Layer 10 of a small transformer language model trained on English Wikipedia (13 layers, counted from 0, width 64).
A neuron adds its activation times its output weights to the MLP's output. To switch it off is to set its activation to zero at one token and run the rest of the model.

Output weights of the MLP neurons that the questions are about. A number n stands for n times 0.006.
n3: -22 -7 32 -38 9 36 35 18 9 -29 -12 -2 3 3 -14 0 8 -34 -13 -16 -14 -23 17 -11 3 -3 -17 -22 -11 -31 15 12 -9 0 -5 21 -4 22 -26 25 -12 -29 -12 -31 -19 14 8 -14 18 -6 17 48 -29 9 -7 -11 -5 -31 7 -19 -27 7 -14 -39
n7: -20 -55 1 8 7 -37 5 12 -1 15 2 11 -2 13 -13 -14 -6 -7 3 -1 2 7 14 -20 4 2 -12 -6 -13 0 -4 8 -2 -4 -16 10 -22 6 2 15 30 2 -10 10 9 16 12 6 -35 11 -20 -12 2 -9 11 -5 14 -21 -13 -5 -2 3 0 4
n9: 1 12 34 -5 13 -17 10 30 -1 8 -12 -5 0 19 -13 20 -56 16 26 22 -25 20 7 20 -7 3 13 -9 8 2 -10 -19 -22 15 20 -38 -12 -10 -12 5 -15 -13 -22 24 27 -16 10 29 7 -11 -16 3 6 -2 -2 4 28 45 18 14 -5 -7 4 -7
n26: -13 10 2 0 -23 7 -7 12 22 -24 -9 -11 -34 2 2 -3 34 20 -10 -5 21 -15 3 36 13 -8 15 18 6 -22 12 17 39 2 -14 -20 -9 -26 11 -30 -49 5 -28 -7 -8 -9 9 -7 -18 10 -29 0 9 30 36 39 4 1 29 -1 40 24 -19 16
n27: 0 -16 -5 -18 21 49 5 0 -5 14 -18 9 10 0 -22 17 31 -26 7 7 6 -10 -31 -12 11 -5 -10 16 -10 4 15 -23 25 18 0 -1 -15 -1 -17 -1 28 -13 10 34 11 4 1 -7 17 17 27 17 -27 -7 -23 -7 49 2 9 -70 21 -2 -6 -15
n38: -7 -20 -19 -14 19 -4 -10 -17 7 19 -5 37 33 -14 -19 22 5 4 -3 -41 -19 14 21 27 17 -24 -1 -12 -26 14 -18 21 -17 -11 -34 -24 -6 -9 12 -26 -16 -40 -19 -20 11 -23 15 0 20 8 -22 -14 15 -40 2 -14 0 -34 6 4 -6 12 19 -7
n48: 13 14 22 13 4 53 10 13 -8 -12 3 4 8 -1 -44 1 2 2 -2 -21 -39 10 2 9 -7 -6 -10 14 31 -13 17 -9 -18 2 2 9 -3 2 -20 -2 1 38 8 -47 0 -14 -1 25 -19 25 -14 55 -10 9 6 2 7 12 15 2 8 -12 -5 -7
n66: 9 -33 -31 -7 1 -2 13 1 21 9 -8 2 -35 22 -26 49 -14 -15 -33 -15 -39 -19 -12 30 -30 -11 11 10 11 -1 -11 -7 24 54 16 -5 -23 -11 -22 -8 -22 -5 10 -19 -13 19 -20 -5 20 39 8 3 13 -22 8 -31 22 -14 19 -15 20 18 11 4
n69: 37 29 43 -39 10 -21 0 1 13 10 -16 -17 12 -8 2 2 -17 1 -6 4 -33 19 -8 34 -2 -22 -9 -4 18 -1 -39 6 -7 7 6 -16 20 -32 8 6 -4 8 -11 -36 -3 -39 -17 -18 -14 -23 14 -18 14 -4 33 14 -3 -4 32 81 24 14 -4 9
n117: 35 -94 -1 -7 -7 13 -16 19 -16 29 13 -20 -11 21 -1 20 42 -3 3 1 13 -44 6 -20 0 -27 -12 5 17 -4 -3 20 1 5 24 22 -7 3 27 10 0 0 11 5 2 17 -15 -18 20 40 1 -1 36 13 -13 -17 0 -11 19 7 12 24 6 -5
n119: -8 -74 -5 -10 22 11 -33 -20 -28 -7 -5 -14 9 -11 4 -4 -12 -10 15 -26 21 20 -28 4 -1 -31 -15 14 -7 3 -7 19 23 7 21 12 25 -14 7 -16 11 -16 -2 -35 36 7 -12 -42 -7 16 -15 9 -10 3 -24 -2 -11 -14 -18 -24 -21 -15 -1 -39
n140: 39 1 -25 -35 17 -4 22 -10 -22 -7 14 -47 13 -6 -1 24 -45 -5 -22 12 10 16 0 -30 -1 -9 -8 -12 33 3 2 -10 25 -9 -14 -21 -19 -15 16 -18 5 18 -30 -28 1 -16 -31 26 4 0 36 13 -3 -27 -4 -4 12 -41 -10 17 1 -20 52 64
n142: -7 5 -24 -11 -14 -17 -7 28 -17 24 0 -22 -29 -20 5 -3 -31 -13 -6 -39 -3 -24 1 -27 6 13 -14 -15 10 17 0 6 -6 -16 -6 -7 21 27 -1 2 -27 -4 -11 -19 -3 -29 34 5 -10 -4 24 -41 -15 -7 -8 -15 19 14 9 40 5 -35 -5 -21
n218: 16 14 3 -19 -13 -9 14 2 -38 -25 -30 4 -10 2 18 -10 13 1 -8 -5 3 -3 18 2 42 10 5 -23 16 15 -7 13 47 -5 15 -7 30 -3 -5 1 6 -24 -11 11 -2 -15 -8 15 -23 10 -1 -2 5 19 46 -38 -15 27 -43 -4 14 5 1 3
n227: 13 25 35 -24 32 -4 13 21 2 29 18 0 12 6 0 -3 24 -9 -35 8 39 -27 -19 -19 -47 -4 -6 46 -24 -37 -5 -12 14 5 -31 14 29 -35 -25 24 3 36 10 23 0 -50 17 -29 39 -5 1 2 24 0 -26 9 -21 11 -27 22 22 -6 10 -10
n243: 30 3 9 -15 -12 -10 -29 18 -14 25 -36 -24 18 8 5 32 49 15 -12 -20 -23 -37 -5 -9 60 19 -12 -15 11 22 -25 -39 33 24 4 -1 -15 14 -33 -9 -42 -6 -8 25 -16 -75 6 59 14 2 40 -9 9 -17 -17 -23 -27 41 27 -1 -9 76 12 0

Each question names a token from some text and the token that comes next. It shows the activations a of the neurons there, in the order above. A number n stands for n times 0.054.

Then comes g, the gradient of the next token's log-probability with respect to the MLP's output, scaled to length 1. A neuron's effect is roughly proportional to its activation times (output weights . g). A number n stands for n times 0.0054.

"0", then ","
a: 0 74 0 0 0 10 0 0 0 0 1 0 0 0 0 0
g: 23 -16 27 -24 45 26 20 -29 27 -28 -7 -31 -22 -35 -21 -19 27 -4 -15 -7 19 2 -14 8 37 -31 12 -12 -5 -7 4 -64 -28 16 -4 1 6 22 17 -50 -3 36 47 9 35 2 5 -20 -11 -10 1 21 41 6 -10 26 17 4 -12 28 -11 2 18 -14
Which neuron, switched off, raises the next token's probability most? n7

" the", then " first"
a: 0 11 0 0 0 0 0 9 0 0 2 9 0 0 0 34
g: 17 -4 14 -21 -37 -8 -30 -3 11 13 -47 -41 43 -33 -34 3 16 -12 9 25 -6 -34 -10 -41 -9 21 -58 -2 37 23 -32 20 17 0 11 -10 25 -32 16 -19 -1 13 1 11 -10 -19 -1 -4 10 12 4 -27 8 -10 1 -16 21 -10 -6 -40 -36 26 2 47
Switching off which neuron hurts the next token most? n243

" de", then "b"
a: 0 29 2 0 14 0 0 0 0 0 0 0 19 7 0 0
g: -22 -1 14 52 7 31 -31 -6 19 -20 -11 3 11 11 -7 -33 -35 -47 15 42 8 -14 20 6 9 -18 -39 -11 -2 25 2 3 -57 33 46 -3 -17 -4 27 25 -5 -12 -5 23 37 -19 10 22 16 -26 0 -15 -5 10 51 -6 -9 26 2 -2 -17 10 -40 -2
Which neuron, switched off, raises the next token's probability most? n142

"ing", then "s"
a: 0 36 0 0 0 0 0 0 0 0 0 0 0 0 16 0
g: -12 -17 1 -7 43 15 23 21 -19 -5 43 -23 31 1 -20 32 27 -23 -2 5 12 -31 -5 -17 -7 61 -13 20 3 -3 11 -4 10 -2 0 11 -12 9 -3 23 -20 12 0 14 -16 -24 30 30 36 44 -31 28 21 34 -37 -6 39 -11 -48 19 -20 20 -21 -23
Which two neurons, each switched off alone, lower its probability most, in order? n227, n7

" addition", then " "
a: 0 43 0 0 15 0 0 0 0 0 0 0 0 0 0 0
g: -9 5 -37 -23 36 -37 7 -12 -16 33 15 29 6 5 2 10 -12 -9 9 18 -38 -11 14 4 -11 23 23 2 -63 31 18 0 -28 -4 7 37 38 2 -43 32 4 18 -17 25 15 -13 23 20 30 8 39 8 -11 4 -36 -19 -3 -2 31 -12 30 28 28 -30
Which two neurons, each switched off alone, lower its probability most, in order? n27, n7

" Pa", then "tric"
a: 3 26 0 0 0 0 0 0 0 33 0 0 3 0 0 0
g: 21 23 -32 1 -29 -9 33 3 -21 -12 11 -3 9 2 -27 -12 -2 3 -22 23 1 -10 40 -19 -15 -48 -21 -14 29 -15 -20 15 0 5 -28 -14 -15 20 8 9 60 -11 6 -31 48 38 13 -28 4 30 -38 -35 14 37 -1 28 8 -13 43 -15 -9 -31 14 3
Switching off which neuron hurts the next token most? n117

" annual", then " budget"
a: 0 34 6 0 8 0 0 8 0 0 9 0 0 0 0 0
g: -9 30 14 22 49 -4 -16 -29 -23 20 -17 22 -11 31 -17 -17 -18 33 -12 6 -10 -8 12 -2 -6 -41 40 28 -10 7 -16 5 -22 -1 -11 5 -31 -10 29 3 3 29 -26 -41 29 -35 12 22 16 11 -4 -19 7 -4 16 9 42 47 -17 -21 44 -26 19 45
Switching off which neuron hurts the next token most? n9

"|", then " Paul"
a: 0 12 0 0 0 0 4 0 0 0 0 1 36 0 0 0
g: -10 -21 -21 -2 -35 17 39 2 -25 21 5 -21 5 -3 17 7 -4 13 4 -35 22 14 24 21 -31 43 36 -32 4 -16 -17 13 31 32 41 30 -19 13 25 -48 27 -13 26 20 9 -36 6 21 -33 -50 -2 1 13 17 -16 15 17 0 18 16 -10 -27 37 -7
Switching off which neuron hurts the next token most? n142

" &", then " Anna"
a: 0 15 0 0 0 0 0 0 0 0 0 0 0 0 0 0
g: 30 -5 -5 4 -35 1 -12 -30 23 23 32 7 -17 0 -14 -20 19 19 32 -25 24 41 37 29 8 30 -11 -31 -10 26 -7 8 18 40 -1 42 -3 21 26 -10 8 -19 25 -12 22 -16 9 36 -18 29 1 -16 27 16 14 -6 -16 -33 16 48 -33 26 -6 -41
Switching off which neuron hurts the next token most? n7

"s", then " |"
a: 0 62 0 0 0 1 0 0 16 0 0 0 0 0 0 0
g: 14 20 33 0 19 17 28 18 38 14 -25 52 -6 -1 -37 34 -27 40 2 5 11 13 6 25 31 -45 -10 -3 11 -53 4 -11 1 40 -3 17 10 -4 21 3 -4 -9 62 13 10 -5 -9 27 6 12 -10 29 0 -24 26 14 2 15 -1 25 27 30 -21 29
Switching off which neuron hurts the next token most? n69

" All", then "is"
a: 0 73 0 0 0 15 0 0 4 0 0 0 0 0 0 0
g: -3 -16 -31 -6 17 6 -34 -7 -55 5 33 21 45 25 4 14 17 4 2 -18 0 -31 3 -20 10 11 16 -3 -25 27 24 -5 16 -10 20 -30 3 -5 22 -33 47 -54 13 -15 23 -63 -33 -13 18 8 11 -20 -14 -29 -5 11 -21 13 17 -15 -8 29 -2 32
Switching off which neuron hurts the next token most? n38

"9", then "6"
a: 0 18 0 0 0 0 1 0 0 0 4 45 0 0 0 0
g: 21 -27 0 -15 -21 -25 -36 -33 19 -16 9 8 8 -16 -12 46 -21 6 15 -1 -18 -20 -43 -42 -3 -39 9 -8 11 4 19 5 -1 31 -14 -12 33 -22 27 -21 -2 16 -32 -21 -24 -51 5 14 -8 41 27 1 36 33 -11 -21 29 -21 -9 2 -6 -18 33 37
Switching off which neuron hurts the next token most? n140

" ", then "segment"
a: 2 19 0 0 0 0 33 0 0 0 0 0 0 0 0 0
g: -33 23 5 -18 20 15 26 -17 -15 13 13 -32 -18 15 2 -23 18 -14 -3 9 -23 -10 -53 -35 -5 -52 0 -27 -20 28 -18 63 -3 8 -37 43 0 -6 -39 -3 -13 -17 7 4 20 -15 -56 20 -14 -4 -18 12 23 12 -1 25 13 15 -7 -15 -18 22 -20 19
Switching off which neuron hurts the next token most? n48

" M", then "N"
a: 14 46 0 0 0 0 0 0 0 9 0 1 0 0 0 0
g: -16 11 47 13 -3 16 -16 -6 -21 -16 -3 -22 -20 14 9 -27 6 -27 -36 -1 -3 -9 52 27 -3 48 0 41 35 -1 -1 -12 22 7 18 -1 -12 -3 25 6 7 -4 -4 -2 -25 29 -3 26 62 19 48 -6 6 -4 15 -18 34 -15 -49 19 -1 46 9 -2
Switching off which neuron hurts the next token most? n3

" she", then " formal"
a: 0 72 0 0 0 12 0 0 0 0 0 0 0 6 0 0
g: -16 24 -13 -5 0 -5 -46 -19 -28 -20 -31 -4 13 -8 -39 1 33 -29 31 29 -45 -11 27 14 -13 3 -3 27 -15 -5 -17 23 29 16 -23 -25 24 -3 36 -28 16 13 -20 -9 -34 14 42 36 -21 -2 16 -40 -15 -38 -3 4 1 -26 -18 -9 4 7 -52 -12
Switching off which neuron hurts the next token most? n7

" to", then " Williams"
a: 0 21 0 0 0 0 0 12 0 0 4 0 0 0 0 0
g: 1 -24 20 -43 31 21 16 18 6 17 -11 -37 0 1 27 12 -60 34 8 -31 3 21 13 6 -1 -3 -19 13 43 -4 13 -58 -24 -21 9 -36 32 16 0 -22 14 -9 -5 -22 -10 -21 15 -4 -52 -9 2 -29 1 32 -25 -12 36 12 -4 22 -12 -24 24 -10
Which neuron, switched off, raises the next token's probability most? n66

" be", then " called"
a: 0 94 0 0 51 0 10 2 0 0 0 0 0 1 0 0
g: 17 -39 20 -21 4 -9 -3 11 45 -26 8 11 37 20 18 2 -3 -13 -14 7 7 41 9 -19 -5 -22 20 29 -20 -7 24 21 10 2 -30 -1 41 -21 -24 11 -31 42 10 -15 28 -7 -16 -45 -21 9 21 15 20 -59 7 -14 -8 19 18 45 48 -10 -8 -12
Switching off which neuron hurts the next token most? n7

" ", then "1"
a: 0 14 0 0 0 0 18 0 0 0 0 0 0 26 0 0
g: -25 9 8 14 -41 2 -13 50 -13 -31 -1 -2 -10 -6 39 -30 10 11 -8 14 10 -10 37 -13 21 41 -54 -15 30 -13 -4 -3 10 -21 26 -42 11 -10 -12 1 -2 -5 -8 36 44 28 2 -4 16 -44 6 28 21 18 -34 -13 7 -9 -2 10 -7 -42 -28 -36
Switching off which neuron hurts the next token most? n218

" ", then "‘"
a: 7 17 0 0 0 0 4 0 0 0 0 0 0 0 0 0
g: -24 -15 -38 -8 -21 -8 -27 5 6 -10 34 -23 0 5 -24 16 -5 10 22 25 1 -4 0 1 -49 12 36 8 -26 35 -36 4 3 2 -11 60 20 -53 4 4 -14 -4 15 -49 -3 -9 -44 -33 -1 -42 -30 10 20 -17 13 16 26 -20 30 6 19 -16 16 4
Which neuron, switched off, raises the next token's probability most? n3

" in", then " a"
a: 0 25 0 0 2 0 0 51 0 0 0 0 0 0 0 0
g: -4 5 -4 -40 -29 -9 8 4 -16 47 -17 -47 -1 -11 14 -17 7 15 23 27 -11 -15 14 -6 -26 -13 -22 10 26 -1 20 20 48 9 70 8 -23 -26 36 -4 -24 -20 -25 18 60 36 14 -5 5 12 -2 6 24 -12 21 -21 -9 11 19 9 -4 29 18 23
Switching off which neuron hurts the next token most? n66